Layer 8 of a small transformer language model trained on English Wikipedia (12 layers, counted from 0, width 64).
Take only the direct path to the model's output, skipping the later layers: a vector added to the residual stream pushes a token's score in proportion to its dot product with that token's output vector.

Output vectors of the tokens that the questions are about. A number n stands for (n - 500) times 0.0052.
" award": 484 635 621 494 564 442 380 561 513 469 640 371 558 440 525 647 558 480 560 464 588 303 487 431 419 468 528 478 611 543 520 477 500 313 558 404 440 511 587 562 605 484 492 512 311 416 538 357 609 458 512 552 547 589 387 551 333 361 550 489 741 497 460 515
"====": 541 506 611 475 536 582 546 607 724 368 713 586 300 448 470 646 480 683 612 468 635 679 435 473 439 565 355 421 535 530 397 538 410 396 612 385 440 415 301 287 584 483 506 271 651 250 503 272 388 391 593 547 381 490 480 570 473 490 392 504 678 675 800 474
" rele": 420 662 535 467 580 507 426 641 562 372 490 580 448 362 468 555 504 510 538 442 504 355 611 408 496 554 501 452 548 469 413 595 486 299 533 417 579 443 577 520 588 305 383 604 452 402 710 289 738 449 542 566 587 502 415 721 488 390 486 518 584 482 463 504
"==History": 676 544 673 279 584 649 286 744 653 490 738 317 347 400 642 661 384 468 554 240 558 612 541 349 515 612 395 670 604 533 627 597 292 273 547 495 307 219 558 583 414 541 556 309 561 540 370 453 490 375 595 682 435 476 416 643 646 349 313 483 623 494 597 423
"ution": 460 631 720 326 580 463 746 299 538 373 574 291 395 391 535 689 272 479 409 532 566 516 335 514 377 641 263 742 505 489 738 385 235 298 694 634 431 608 480 327 308 374 575 440 538 534 848 460 557 454 491 707 595 579 292 517 520 560 458 480 556 596 422 656
"stem": 649 572 500 378 439 564 469 450 522 617 758 373 513 211 381 553 615 474 509 368 335 508 694 274 526 737 631 700 573 441 844 437 190 506 513 608 518 391 587 412 246 299 500 396 531 568 734 575 602 282 372 644 365 397 356 488 611 472 351 497 526 524 562 765
"icip": 563 833 613 483 738 352 515 745 298 334 662 546 457 669 477 645 201 287 371 281 171 585 511 420 277 602 438 615 823 588 569 560 297 344 605 502 501 432 475 445 491 360 243 391 638 297 510 549 642 368 509 376 477 613 394 578 431 421 632 531 714 649 680 674
" this": 546 635 384 387 557 538 344 422 562 538 604 529 406 479 374 511 422 486 611 540 583 431 450 442 544 539 475 506 525 393 522 630 546 445 450 675 397 339 439 407 444 441 494 512 536 373 489 600 585 476 480 757 566 469 535 571 465 533 466 498 464 501 560 573
"ership": 630 646 498 442 463 622 619 540 542 596 977 522 271 593 647 341 245 434 493 626 282 593 472 334 542 495 352 835 558 446 514 514 462 404 621 362 413 591 459 413 357 487 623 529 348 505 375 342 601 352 530 632 423 461 381 676 614 404 298 512 624 654 305 559
" Rele": 691 669 817 290 612 525 446 629 598 328 532 480 371 528 432 487 354 552 535 523 179 296 683 500 431 646 387 537 537 581 451 662 244 600 593 307 320 390 435 528 600 550 414 375 581 393 617 731 701 300 517 422 560 635 483 793 404 317 343 492 576 478 514 498
" following": 463 562 557 487 542 395 375 619 464 558 417 438 499 555 413 643 445 531 546 418 507 388 503 572 480 447 468 566 568 479 444 564 522 397 501 521 526 470 627 411 481 595 548 574 473 511 440 355 583 438 454 649 673 581 283 478 423 463 401 492 544 596 520 559
" the ": 415 584 334 497 588 497 424 664 617 407 543 506 509 474 655 473 493 564 537 399 488 474 453 405 700 531 329 453 717 343 439 666 519 437 630 623 433 340 406 451 458 445 445 575 630 366 443 480 570 544 535 655 651 351 428 587 329 484 473 497 491 535 493 517
"arliament": 484 692 504 234 562 486 432 659 497 590 708 245 542 337 500 533 431 434 389 469 515 445 474 482 591 494 168 603 493 567 584 485 420 300 605 429 640 583 490 449 454 561 541 485 489 567 439 461 537 582 652 523 471 630 263 755 622 481 322 486 619 465 456 594
"q mi": 638 375 617 527 748 578 646 419 744 395 468 432 603 189 537 409 449 455 260 539 411 355 724 112 577 482 494 624 689 395 605 782 337 157 577 445 600 628 526 448 332 495 521 233 291 747 513 544 489 378 607 441 380 669 425 499 654 294 422 498 584 706 555 728
" details": 597 526 710 331 614 584 404 449 478 435 517 560 416 391 544 495 440 460 530 497 574 438 482 474 404 661 574 562 639 352 631 496 416 261 413 481 477 444 471 464 579 574 636 427 368 393 478 375 550 464 592 645 652 534 474 412 472 495 607 489 532 376 571 613
" next": 487 648 601 492 610 348 441 624 442 531 402 469 461 386 481 497 424 541 533 433 313 382 469 508 515 527 491 494 578 445 431 627 518 533 543 672 399 497 708 363 525 502 492 480 506 357 547 480 589 565 457 638 591 641 300 448 453 447 451 498 563 548 477 581

Output weights of attention head 0. The head adds the sum of these rows, row i times number i of z. A number n stands for (n - 500) times 0.0031.
o0: 571 563 557 473 463 583 485 526 529 491 403 571 561 512 466 437 484 517 509 530 515 487 472 472 523 467 473 503 565 516 465 509 562 529 504 571 395 468 467 536 452 503 408 546 459 514 526 547 555 504 499 447 513 479 466 464 482 477 552 436 480 526 477 568
o1: 532 414 702 554 439 444 442 498 512 585 484 386 618 445 452 539 514 394 571 544 471 462 521 578 484 501 406 508 555 588 458 353 613 446 516 553 407 560 510 473 502 614 380 431 379 480 584 473 583 480 685 475 536 485 489 498 426 456 421 535 472 581 504 518
o2: 370 522 633 612 494 458 483 457 689 530 477 425 304 496 463 568 592 538 539 447 511 342 491 588 563 552 510 506 468 349 610 432 590 439 532 732 703 528 182 382 570 811 609 426 648 250 501 448 373 463 607 427 410 445 501 605 592 358 384 555 439 572 422 555
o3: 323 280 657 604 685 291 803 452 411 589 814 222 757 398 579 588 450 467 186 567 479 461 435 542 374 508 543 477 194 661 525 411 645 754 566 660 367 373 685 601 528 661 183 627 581 537 328 530 397 843 579 385 351 462 474 548 553 502 259 485 447 520 272 573
o4: 307 790 591 278 482 258 553 716 504 426 667 418 754 463 512 522 622 587 536 545 394 399 182 599 594 555 254 607 653 522 699 558 408 608 533 531 603 703 608 450 604 343 319 740 462 694 303 393 364 202 457 348 498 551 617 221 702 291 221 434 487 721 510 544
o5: 438 579 636 414 366 379 400 639 553 404 366 467 584 388 468 531 486 368 543 601 367 501 576 710 626 573 455 586 589 623 486 349 718 410 436 405 506 671 537 612 568 494 458 455 518 424 567 443 526 445 493 534 500 440 470 473 374 415 521 399 548 502 549 552
o6: 508 336 504 506 496 421 693 598 430 323 748 524 696 526 586 473 406 615 405 511 422 433 387 628 391 408 572 318 481 404 565 407 334 264 518 528 572 653 624 360 612 432 891 410 513 806 547 403 372 42 596 563 468 498 511 571 504 446 559 502 517 667 467 511
o7: 235 691 345 253 341 655 333 614 389 631 495 665 609 439 325 395 501 497 656 522 607 594 567 533 544 633 365 452 533 574 596 714 520 646 429 521 260 555 361 390 704 190 608 590 621 568 505 525 478 438 307 479 519 631 428 376 546 654 417 453 562 507 498 480
o8: 539 479 555 492 454 556 521 502 493 497 464 561 514 526 486 488 524 507 483 485 501 509 472 512 491 432 458 497 543 535 489 513 524 458 517 518 448 472 507 547 495 537 445 523 460 549 528 517 518 455 452 474 492 490 516 484 492 495 522 456 501 523 477 573
o9: 293 609 672 621 533 42 275 748 655 448 460 337 476 502 517 565 558 629 785 624 359 445 383 640 626 420 270 565 654 500 296 165 695 679 460 404 662 460 434 349 552 451 514 546 515 342 721 359 541 548 381 570 525 565 530 485 509 630 370 345 591 514 636 438
o10: 441 281 591 652 668 435 574 404 494 553 573 383 508 479 554 594 614 338 511 358 572 474 507 518 289 528 567 448 439 634 552 484 529 348 497 337 603 542 493 509 581 624 634 430 477 545 463 435 425 492 564 516 476 496 438 537 515 557 354 630 487 537 459 401
o11: 527 500 492 501 500 502 505 516 492 456 489 503 492 498 494 538 489 503 540 496 476 507 493 478 500 490 481 506 489 506 517 498 544 518 524 504 485 515 508 503 516 510 466 483 508 462 503 505 494 506 502 518 495 457 503 474 500 513 503 498 506 499 501 495
o12: 540 503 488 419 434 295 406 648 580 444 416 495 418 511 500 609 435 505 657 585 356 472 322 534 631 706 508 492 457 524 517 455 689 406 697 235 727 484 726 571 569 588 490 383 546 583 561 501 362 378 402 581 200 399 325 510 524 375 471 656 519 482 640 546
o13: 427 824 313 650 508 410 597 545 439 469 328 423 584 613 513 519 515 521 551 456 269 212 539 643 611 372 512 415 375 444 495 538 693 417 490 684 619 610 251 434 463 480 809 561 448 625 461 570 527 457 633 800 668 402 337 488 360 559 481 305 593 384 496 399
o14: 507 416 550 470 463 726 489 612 451 630 577 589 554 491 367 432 484 655 641 487 599 538 541 445 428 477 288 421 559 643 408 556 403 558 516 520 254 434 467 355 507 311 351 462 444 526 593 489 602 564 349 588 422 533 547 473 430 592 492 567 503 624 416 553
o15: 560 194 543 537 507 557 651 285 703 649 505 469 721 430 498 560 473 769 356 583 438 420 448 565 430 575 537 414 456 508 691 616 593 481 216 325 324 590 415 406 431 403 885 663 541 627 436 407 421 578 744 568 256 425 741 236 286 566 445 636 580 325 610 186
o16: 633 714 348 532 360 398 690 649 434 427 429 471 727 357 618 555 508 783 646 559 394 332 382 510 574 404 551 434 426 337 430 530 559 530 603 519 402 747 536 318 633 374 441 428 375 459 570 560 562 306 396 654 466 370 422 603 527 366 499 612 514 645 379 519
o17: 531 568 655 302 503 744 185 430 411 406 556 457 610 598 453 465 208 539 588 368 566 522 311 496 322 665 375 579 474 564 745 828 292 268 604 900 160 237 522 685 505 749 331 433 385 307 573 574 520 558 433 633 444 586 411 671 438 433 597 539 339 672 417 718
o18: 370 585 378 332 623 374 274 647 313 576 539 445 597 358 426 516 299 486 632 476 371 516 226 265 554 508 461 621 357 508 376 596 467 435 684 597 585 390 631 612 621 593 541 585 547 677 473 544 491 443 628 766 504 452 362 462 540 673 489 526 550 401 558 496
o19: 381 575 509 551 572 472 395 397 435 464 332 524 498 550 413 527 519 420 863 516 339 539 303 667 571 416 240 616 455 776 561 508 779 507 503 532 573 534 446 650 662 683 287 314 604 420 643 561 492 647 429 412 516 400 334 501 369 543 271 493 465 590 434 585
o20: 797 407 596 562 495 783 414 403 512 412 425 564 291 562 283 428 467 568 427 435 567 578 543 457 497 594 481 472 565 425 469 565 350 379 455 612 356 549 422 517 308 656 234 422 455 525 617 441 673 383 703 652 466 587 517 370 326 388 642 798 429 440 492 764
o21: 599 174 614 390 437 846 541 305 520 412 507 426 577 636 453 508 676 623 558 415 592 690 326 391 499 550 370 454 578 610 784 750 611 292 403 290 329 421 453 467 275 632 348 630 493 393 401 448 501 523 483 86 462 706 595 368 639 634 349 736 357 547 739 624
o22: 423 608 293 632 611 434 445 552 495 492 472 367 499 476 683 552 745 301 375 316 638 463 600 739 446 688 549 483 452 562 369 530 435 545 363 384 474 497 350 675 384 489 318 571 524 557 502 350 634 539 430 702 580 541 441 506 563 401 622 490 550 442 403 455
o23: 519 671 516 329 429 455 662 607 462 585 340 395 470 518 585 481 459 379 585 466 291 279 654 485 519 397 612 602 543 743 560 466 799 607 464 268 526 417 542 652 471 621 455 548 391 378 416 651 650 628 417 291 545 435 548 504 533 541 396 480 387 441 391 515
o24: 532 507 477 492 481 320 229 633 661 763 572 138 406 623 689 545 435 423 618 441 279 412 452 506 607 661 308 580 460 743 372 195 762 395 398 731 555 608 439 440 688 545 493 638 551 469 550 312 343 560 513 729 458 354 340 858 454 283 347 393 615 852 481 392
o25: 592 580 504 509 454 388 439 512 393 462 489 518 285 681 508 487 648 524 572 433 468 474 434 556 508 369 472 503 586 632 561 499 334 544 478 553 569 438 399 520 592 601 622 508 444 537 575 305 571 276 429 436 430 610 500 479 546 411 523 637 480 517 316 704
o26: 492 457 325 481 555 811 724 466 521 390 579 598 475 295 539 480 512 554 631 375 490 671 333 522 488 358 455 421 412 535 440 696 234 354 507 342 605 456 513 537 468 454 478 518 705 631 440 394 552 423 289 553 479 485 517 508 717 618 493 534 455 722 365 535
o27: 498 457 481 447 347 665 507 675 518 501 398 538 511 442 573 488 412 315 424 436 566 560 520 539 582 659 521 460 486 487 539 568 609 373 592 317 628 543 484 608 493 528 432 326 410 597 519 435 352 563 470 467 534 467 420 715 390 477 459 379 457 711 597 556
o28: 425 394 422 584 523 498 516 537 442 457 653 476 431 502 552 577 446 491 529 542 474 639 351 575 407 423 387 538 532 584 491 536 298 405 490 345 563 421 609 589 589 488 383 478 549 603 468 449 548 485 358 519 510 512 565 481 627 592 490 447 540 560 529 505
o29: 512 507 476 532 510 504 514 503 430 472 519 545 479 561 460 520 487 516 461 474 535 533 473 494 460 448 523 510 460 550 513 579 459 491 490 509 436 525 484 509 579 456 453 542 517 490 441 496 550 444 453 501 552 460 524 441 524 544 469 466 516 553 486 510
o30: 572 558 490 336 482 457 602 496 507 429 441 623 561 434 565 385 521 652 599 556 419 439 578 310 595 490 760 581 502 471 415 452 612 679 549 449 559 486 689 486 486 445 585 460 476 332 525 597 387 576 445 395 385 486 438 570 505 402 525 511 429 373 470 445
o31: 893 409 549 541 529 520 251 323 453 547 334 564 396 513 524 640 488 652 381 526 502 481 408 265 517 435 538 764 610 522 545 494 491 518 374 614 429 598 321 633 765 657 347 582 279 362 353 493 462 391 617 284 608 371 689 633 297 545 658 491 515 440 429 680
o32: 369 445 626 453 581 482 310 569 838 602 275 510 515 461 406 477 617 568 602 508 547 350 306 482 706 484 413 435 615 494 421 574 490 513 465 452 624 468 299 445 409 708 545 594 511 600 693 240 361 391 633 390 529 449 438 632 487 443 461 499 400 764 377 624
o33: 499 599 327 499 458 392 333 607 580 414 395 468 617 385 612 586 480 384 575 400 578 690 538 263 637 893 543 414 542 418 171 561 562 557 480 492 576 444 397 319 583 513 693 476 521 530 401 400 584 272 416 508 412 490 439 523 569 584 503 586 561 651 646 420
o34: 424 317 439 812 294 236 790 673 345 535 434 426 553 506 512 771 452 536 659 676 385 475 414 800 382 317 520 400 488 784 518 559 549 336 599 464 438 559 352 486 619 553 548 517 265 617 476 447 689 162 424 756 489 384 423 329 455 534 304 558 476 731 508 475
o35: 488 446 522 605 617 447 465 677 495 513 523 460 344 671 382 519 471 714 726 552 322 404 318 486 481 333 300 625 576 602 382 427 446 379 534 447 627 461 625 466 543 530 429 528 482 589 577 465 452 461 451 771 468 347 605 498 365 524 563 426 598 474 581 502
o36: 512 381 397 571 590 601 620 697 436 339 524 508 399 512 513 458 451 744 504 330 346 648 295 230 450 354 619 694 495 403 476 710 346 351 388 478 474 639 495 558 714 529 307 635 618 594 344 427 354 415 515 812 528 598 662 408 387 597 500 492 464 425 558 581
o37: 600 678 758 480 688 347 433 600 630 427 164 494 609 596 553 413 426 155 361 468 443 492 522 445 454 633 567 522 565 389 392 468 938 597 424 471 489 547 527 713 493 446 267 452 224 378 507 653 608 524 652 508 529 428 524 375 332 686 605 526 357 339 588 480
o38: 487 477 286 456 412 421 802 669 371 496 510 542 412 628 611 553 498 742 257 581 492 576 494 419 511 339 581 406 522 473 650 611 386 544 436 381 520 503 547 350 592 384 640 537 435 564 409 493 427 282 316 505 510 565 488 396 525 469 458 608 607 544 588 600
o39: 469 518 435 433 283 464 625 573 546 440 473 532 330 440 487 588 472 579 442 574 504 524 577 603 660 509 483 446 493 410 633 483 439 470 536 447 663 610 490 430 534 484 657 545 585 468 476 411 365 306 335 548 416 500 540 541 488 352 471 532 566 590 565 565
o40: 368 446 544 540 620 452 489 494 487 515 551 406 441 525 452 534 615 481 438 366 497 446 535 561 448 485 467 501 485 557 532 444 453 437 437 472 584 538 410 402 539 542 652 512 559 532 463 426 492 481 525 594 610 526 521 467 515 530 424 548 568 479 504 459
o41: 385 612 303 372 454 491 709 805 489 459 520 389 401 446 557 565 529 700 298 590 308 514 546 535 647 485 468 482 505 567 519 472 529 391 388 487 620 587 476 439 466 396 472 685 638 442 354 433 488 268 350 785 498 512 322 310 613 470 427 537 701 565 610 640
o42: 475 639 721 654 539 430 369 602 193 447 853 499 499 625 455 437 515 439 656 385 437 454 510 371 294 473 315 547 545 637 525 340 359 410 706 747 695 524 458 526 671 348 550 379 384 434 544 538 587 532 206 622 403 772 208 544 579 687 241 362 579 489 438 548
o43: 608 404 928 555 661 358 493 294 714 512 581 530 539 484 310 520 358 392 514 326 421 352 469 328 377 518 592 385 519 536 304 435 527 533 543 484 486 452 677 331 416 517 796 750 303 611 663 501 511 430 561 588 489 457 600 487 634 687 504 429 314 502 456 446
o44: 329 711 406 597 557 368 248 723 529 554 423 495 459 595 372 512 616 612 762 367 507 332 589 543 498 643 302 486 597 555 407 482 559 667 447 515 404 485 260 358 659 358 569 557 616 556 574 509 507 557 213 842 377 531 527 441 370 613 554 471 645 328 439 395
o45: 504 505 464 495 427 465 539 432 575 485 548 539 480 506 568 518 441 649 432 620 486 537 496 577 577 498 549 532 483 361 531 475 412 524 449 466 531 507 530 466 448 454 517 501 525 435 517 499 470 497 487 397 495 548 553 516 521 396 530 437 490 478 589 479
o46: 517 724 220 288 469 384 161 503 408 396 382 397 607 207 619 248 266 454 488 481 385 648 339 459 681 489 455 604 584 479 568 296 585 628 392 502 421 621 536 440 578 332 801 350 699 684 622 602 665 511 413 479 733 446 459 726 450 546 488 714 576 716 559 439
o47: 468 572 452 378 383 423 382 521 568 549 473 483 544 429 471 486 390 646 483 608 423 541 567 450 626 509 561 594 455 432 423 384 607 615 426 641 294 507 460 425 572 417 591 577 593 420 440 554 555 577 560 564 491 494 506 497 436 416 576 503 563 402 519 478
o48: 472 223 468 443 485 615 579 577 488 382 419 636 647 443 458 412 392 484 470 465 520 608 683 460 545 690 686 510 687 450 408 472 490 351 549 795 546 544 367 617 374 609 347 491 511 378 637 538 431 234 488 723 421 515 462 285 471 481 481 534 341 527 631 422
o49: 391 664 500 485 556 455 423 363 546 586 476 450 619 437 429 414 562 444 713 525 483 349 658 445 453 453 578 529 405 521 510 540 562 506 463 529 348 651 530 412 671 382 663 593 666 435 274 641 525 580 626 474 539 412 500 532 511 514 460 467 564 433 346 235
o50: 442 405 428 392 450 711 482 439 795 328 340 660 789 295 563 408 371 698 366 381 364 479 439 278 703 506 680 579 589 151 406 716 607 403 378 595 295 536 379 552 315 513 318 402 773 393 741 646 588 661 630 243 578 467 738 446 616 576 669 432 225 508 522 635
o51: 413 484 437 489 407 504 442 515 531 516 559 470 592 445 487 531 393 562 461 674 488 593 451 604 569 490 411 514 473 410 459 483 456 538 462 580 351 459 531 504 468 499 295 528 608 519 488 539 566 544 575 454 578 520 539 441 556 477 533 420 495 527 569 486
o52: 732 730 830 639 335 596 397 440 382 277 659 528 546 491 418 484 653 487 722 310 636 329 669 457 356 664 522 728 787 502 503 502 27 433 591 504 484 714 510 413 469 491 518 468 113 381 462 295 498 567 471 518 601 691 753 604 366 175 474 226 480 519 488 409
o53: 459 538 584 512 557 566 346 604 235 571 312 538 594 578 343 276 474 384 328 295 547 612 656 475 627 466 446 617 498 228 467 520 266 746 454 615 471 498 475 425 540 637 370 436 338 533 790 362 722 609 612 466 855 575 692 298 522 670 613 433 494 320 505 464
o54: 598 325 562 558 690 507 596 349 566 506 391 546 493 604 673 473 554 433 263 373 545 550 523 374 414 419 710 593 527 539 475 509 548 563 383 388 531 372 495 619 436 619 455 446 370 419 522 513 464 720 560 298 609 462 579 527 473 502 545 476 401 427 484 490
o55: 440 263 274 478 289 337 528 521 455 522 603 452 606 463 661 649 446 586 279 632 653 650 460 595 536 589 666 385 381 305 647 545 541 627 441 426 232 557 580 406 707 634 410 393 681 637 505 462 203 488 668 264 480 533 611 539 463 296 546 568 497 514 559 500
o56: 400 410 558 418 587 450 697 627 562 486 481 515 672 582 632 568 467 570 191 568 473 465 494 549 560 467 416 428 506 538 555 467 621 541 504 458 580 391 561 525 406 430 452 546 415 525 549 494 294 593 395 418 514 440 506 468 472 542 469 324 510 575 596 569
o57: 432 292 593 605 524 488 682 473 727 298 512 462 595 575 496 506 369 640 294 467 399 361 585 717 456 639 564 513 747 461 668 330 502 474 390 296 542 432 656 416 330 697 483 394 575 589 670 622 285 601 205 423 542 411 640 554 471 354 477 294 456 594 656 429
o58: 560 366 680 647 483 246 636 512 511 299 388 478 472 492 710 637 678 421 553 452 382 639 532 661 501 414 640 644 568 689 405 344 633 468 420 321 652 539 473 684 615 651 417 372 423 230 598 271 524 545 420 401 406 537 591 428 470 443 433 486 413 473 478 518
o59: 559 619 531 554 573 234 272 592 620 613 187 346 531 604 591 571 530 452 424 655 611 504 732 348 643 362 396 325 543 458 460 634 466 667 482 618 433 474 381 591 457 598 401 590 564 560 443 315 380 563 895 409 439 678 534 286 84 626 378 582 600 531 401 505
o60: 645 493 661 622 504 548 625 413 272 399 821 672 282 622 328 589 475 324 556 442 723 621 476 599 256 547 363 380 479 538 677 421 371 626 702 623 559 526 445 438 643 502 419 306 465 602 488 544 327 531 326 366 325 546 699 435 529 444 493 518 371 411 421 534
o61: 609 504 650 560 442 414 451 447 542 511 462 493 603 501 509 529 455 458 495 601 451 564 517 516 460 417 507 615 559 575 467 432 546 439 451 553 299 586 517 569 630 471 342 513 461 407 416 559 686 489 561 428 502 439 586 440 470 459 535 475 506 537 452 497
o62: 513 425 235 640 444 531 379 351 522 666 436 351 538 490 762 502 467 591 329 247 679 474 593 233 697 670 489 409 322 269 499 540 513 742 485 536 579 351 472 470 173 579 539 583 508 481 563 574 467 831 477 524 587 668 333 694 314 582 372 472 604 552 621 491
o63: 318 521 416 426 584 538 400 500 330 438 633 496 762 467 521 346 633 371 668 537 605 415 593 532 425 552 467 489 518 513 351 523 427 495 381 612 526 682 635 513 420 377 593 580 518 542 546 432 407 232 771 390 715 533 506 540 426 520 516 286 542 543 504 370

Each question shows a token from some text and the vector z that the head gathered there. A number n stands for (n - 500) times 0.0033.

"an": 520 479 584 423 532 473 498 491 509 515 474 497 467 540 537 389 536 623 511 478 505 335 555 468 552 478 578 587 488 511 473 487 685 495 465 530 554 476 439 506 498 464 441 595 552 503 409 465 504 482 638 500 632 439 509 475 530 566 438 576 483 453 532 509
Which of these tokens does it push up most? " the "

" start": 513 476 576 422 550 448 536 520 526 488 462 499 488 524 534 255 606 806 598 601 495 415 376 435 419 522 566 504 513 505 562 473 505 430 435 534 554 385 507 495 473 495 736 511 483 513 478 452 528 478 622 475 708 490 466 401 512 550 464 426 520 457 483 491
Which two tokens does it push up most, strongest first? "icip", "ution"

"ula": 488 456 620 314 672 552 494 562 484 668 410 506 553 587 482 288 592 560 529 491 370 239 575 484 756 615 537 508 473 499 549 348 634 596 515 529 406 352 488 636 496 630 627 524 604 549 532 541 465 517 383 461 707 294 360 324 470 399 507 483 413 455 506 564
Which of these tokens does it push up most? "arliament"

"ater": 495 512 598 410 561 477 494 535 497 576 465 503 393 545 489 330 521 707 520 553 447 383 480 437 543 584 540 437 483 513 508 415 588 463 496 457 399 333 434 542 505 442 632 569 474 540 518 519 460 547 450 499 747 396 434 386 431 410 488 535 506 491 513 595
Which of these tokens does it push up most? "ution"

"In ": 493 467 676 231 491 505 570 537 502 560 417 497 405 617 477 273 540 654 488 512 495 315 525 386 543 636 552 470 429 481 543 450 637 614 407 467 401 339 401 579 519 454 616 482 570 548 498 541 551 527 543 469 781 436 405 362 399 392 504 542 490 441 519 686
Which of these tokens does it push up most? " rele"

",": 513 480 649 361 488 508 557 544 516 426 437 497 398 564 472 312 509 674 487 491 498 370 453 457 431 533 536 540 434 492 530 473 550 501 384 411 452 415 405 548 483 417 599 522 482 527 473 516 547 534 668 486 738 475 453 441 443 484 461 461 567 479 475 600
Pushed down most: " following"

"ub": 480 453 561 318 543 499 561 532 473 565 507 497 581 565 465 525 493 559 551 447 474 420 519 406 584 592 550 516 478 490 516 390 693 595 523 506 451 375 505 584 507 547 542 592 531 532 497 490 450 501 419 438 620 279 421 396 465 407 471 617 400 422 521 542
Pushed down most: "icip"

"958": 502 497 636 282 500 506 604 523 510 476 451 507 389 575 444 349 452 636 510 434 538 406 515 467 430 610 555 503 466 492 493 474 628 519 431 435 461 420 373 529 498 407 535 558 475 509 464 505 577 530 642 487 727 475 430 409 367 401 468 503 507 471 425 695
Which of these tokens does it push up most? " details"

" p": 483 518 627 301 529 558 504 460 484 678 464 502 524 607 408 277 554 628 499 579 418 331 524 438 617 638 454 427 455 476 548 411 586 558 544 492 297 339 395 592 499 435 678 521 550 563 553 522 477 554 368 467 812 331 390 355 404 426 581 564 495 496 505 604
Which of these tokens does it push up most? " award"

" R": 498 491 583 398 540 494 538 489 484 528 453 504 491 550 436 365 505 641 554 476 442 320 523 451 644 505 486 542 473 483 537 419 632 539 429 466 435 421 442 528 477 473 513 540 468 543 609 531 545 497 603 519 609 377 485 475 490 520 427 508 396 454 598 606
Which of these tokens does it push up most? " the "

"ul": 506 458 542 369 556 500 499 508 493 517 484 505 562 489 504 402 518 528 464 485 505 363 556 385 606 521 591 528 493 509 524 372 643 597 453 498 442 371 498 584 490 579 487 581 516 543 449 468 483 491 461 482 622 282 455 442 515 538 470 585 455 444 553 534
Pushed down most: " details"

" that the": 487 485 632 316 488 493 574 567 503 531 443 495 487 524 509 260 556 650 544 495 457 313 466 425 532 583 533 523 488 474 544 443 579 582 450 474 458 340 454 560 484 448 672 494 556 542 519 533 525 514 595 493 697 445 404 451 407 455 467 437 499 469 490 570
Which of these tokens does it push up most? "stem"

" near": 495 493 597 350 548 515 529 512 487 547 448 503 527 583 428 312 505 635 587 506 416 315 502 486 676 519 483 561 487 481 510 419 598 592 464 490 440 426 434 546 480 476 571 529 512 530 621 524 534 511 566 513 628 392 438 452 458 501 430 490 439 463 562 582
Which of these tokens does it push up most? "arliament"

" which": 500 483 570 358 428 472 521 512 501 464 463 497 513 455 504 359 501 800 598 485 500 393 468 399 519 566 522 456 483 482 567 493 579 520 399 509 430 292 427 531 469 418 585 546 522 528 535 543 551 524 554 472 703 415 461 424 423 506 447 428 434 485 512 529
Which of these tokens does it push up most? "==History"

".": 506 453 587 323 415 464 533 521 497 447 469 505 478 546 454 365 462 574 575 474 461 369 475 452 470 572 557 474 457 475 556 544 576 609 412 459 481 346 451 538 487 448 527 512 552 501 472 537 586 553 574 468 588 444 481 482 432 461 478 589 493 467 545 536
Which two tokens does it push up most, strongest first? " this", " the "

" government": 478 512 559 315 621 551 561 562 496 628 451 486 499 628 443 337 547 664 585 555 367 285 514 438 642 590 471 463 504 483 522 328 535 506 524 526 380 351 467 572 505 510 689 451 545 550 614 540 475 572 347 497 730 383 365 362 426 412 477 475 392 488 506 654
Which of these tokens does it push up most? "arliament"

" sup": 483 462 594 329 465 498 541 576 502 518 466 496 479 522 492 359 460 591 518 476 481 365 518 389 518 595 562 477 490 495 516 421 586 564 491 486 438 322 436 590 504 474 613 575 555 534 438 520 567 511 479 472 658 433 405 381 413 444 481 427 502 454 502 599
Which of these tokens does it push up most? "stem"

" ": 472 455 648 257 512 512 566 540 501 570 446 504 495 563 488 319 504 571 474 484 494 317 489 366 545 613 539 512 465 482 540 391 613 553 456 535 480 331 486 633 530 522 609 511 575 540 407 500 548 489 450 451 743 409 398 412 445 467 515 544 541 407 469 600
Which two tokens does it push up most, strongest first? "====", " rele"

"000": 495 453 599 291 631 519 564 515 502 621 431 507 531 574 464 359 548 531 494 489 446 359 502 440 622 648 562 465 476 497 557 418 652 597 498 534 443 330 497 628 504 573 608 565 556 545 510 512 498 509 426 446 719 306 386 335 451 453 517 532 441 452 495 590
Which of these tokens does it push up most? "ership"

" H": 514 476 645 221 480 488 574 501 505 572 454 508 500 608 459 401 606 610 511 603 507 488 396 352 506 632 570 423 423 495 584 543 657 630 491 506 436 335 415 560 478 420 635 539 521 551 498 511 551 551 555 438 719 351 407 353 383 378 552 569 473 479 486 625
Which two tokens does it push up most, strongest first? "====", " rele"

" h": 499 502 631 341 559 514 578 519 505 523 475 501 480 570 448 312 519 627 565 515 435 354 472 442 511 553 555 531 492 491 507 449 603 551 458 471 442 399 386 528 492 419 610 539 483 522 485 496 484 559 573 493 717 423 419 421 419 409 482 493 507 489 435 622
Which of these tokens does it push up most? " rele"

"\n": 496 479 623 341 489 489 535 533 497 535 488 494 480 521 509 333 534 634 483 476 487 371 492 469 523 596 529 480 450 493 548 479 600 539 433 476 417 350 445 548 514 478 637 556 568 511 461 495 474 562 472 436 735 365 428 395 416 478 467 529 507 463 487 561
Which of these tokens does it push up most? " Rele"

"i": 514 457 616 331 453 468 551 533 518 452 459 501 428 564 498 368 538 598 486 470 495 402 485 466 452 555 582 560 451 496 526 495 630 543 437 452 484 408 468 552 482 444 545 549 498 516 435 473 515 485 654 455 668 482 485 439 472 470 471 507 508 438 524 574
Which of these tokens does it push up most? "q mi"

"ospital": 491 531 655 438 585 520 600 502 505 471 490 498 458 557 445 309 512 727 520 527 477 404 490 479 535 543 520 552 467 475 505 389 572 466 451 422 435 370 416 547 507 453 587 501 436 533 511 506 548 501 602 510 712 393 444 488 470 526 476 435 514 461 502 608
Which of these tokens does it push up most? "ution"

" period": 492 473 610 299 445 472 500 552 495 524 463 506 464 551 476 288 515 635 546 513 494 393 504 410 500 604 552 434 476 485 516 480 532 624 485 446 416 334 459 567 495 519 701 475 559 521 538 518 571 519 506 475 634 409 387 357 386 390 473 524 465 467 581 580
Which of these tokens does it push up most? "stem"

"ak": 499 530 598 398 590 459 557 520 496 529 500 494 418 557 490 520 570 601 511 451 474 402 512 392 565 491 536 514 509 510 417 488 708 524 546 457 465 467 489 498 506 485 491 634 440 551 406 469 476 491 635 537 595 455 486 475 512 461 419 552 374 502 538 562
Which of these tokens does it push up most? "q mi"

"L": 478 492 608 288 569 528 577 545 495 587 510 494 524 597 460 507 535 558 540 463 433 386 542 375 574 577 532 476 506 500 439 452 633 573 567 516 396 389 487 583 527 551 593 549 561 527 437 477 506 514 406 466 621 408 396 374 473 417 485 529 421 481 467 567
Which of these tokens does it push up most? " following"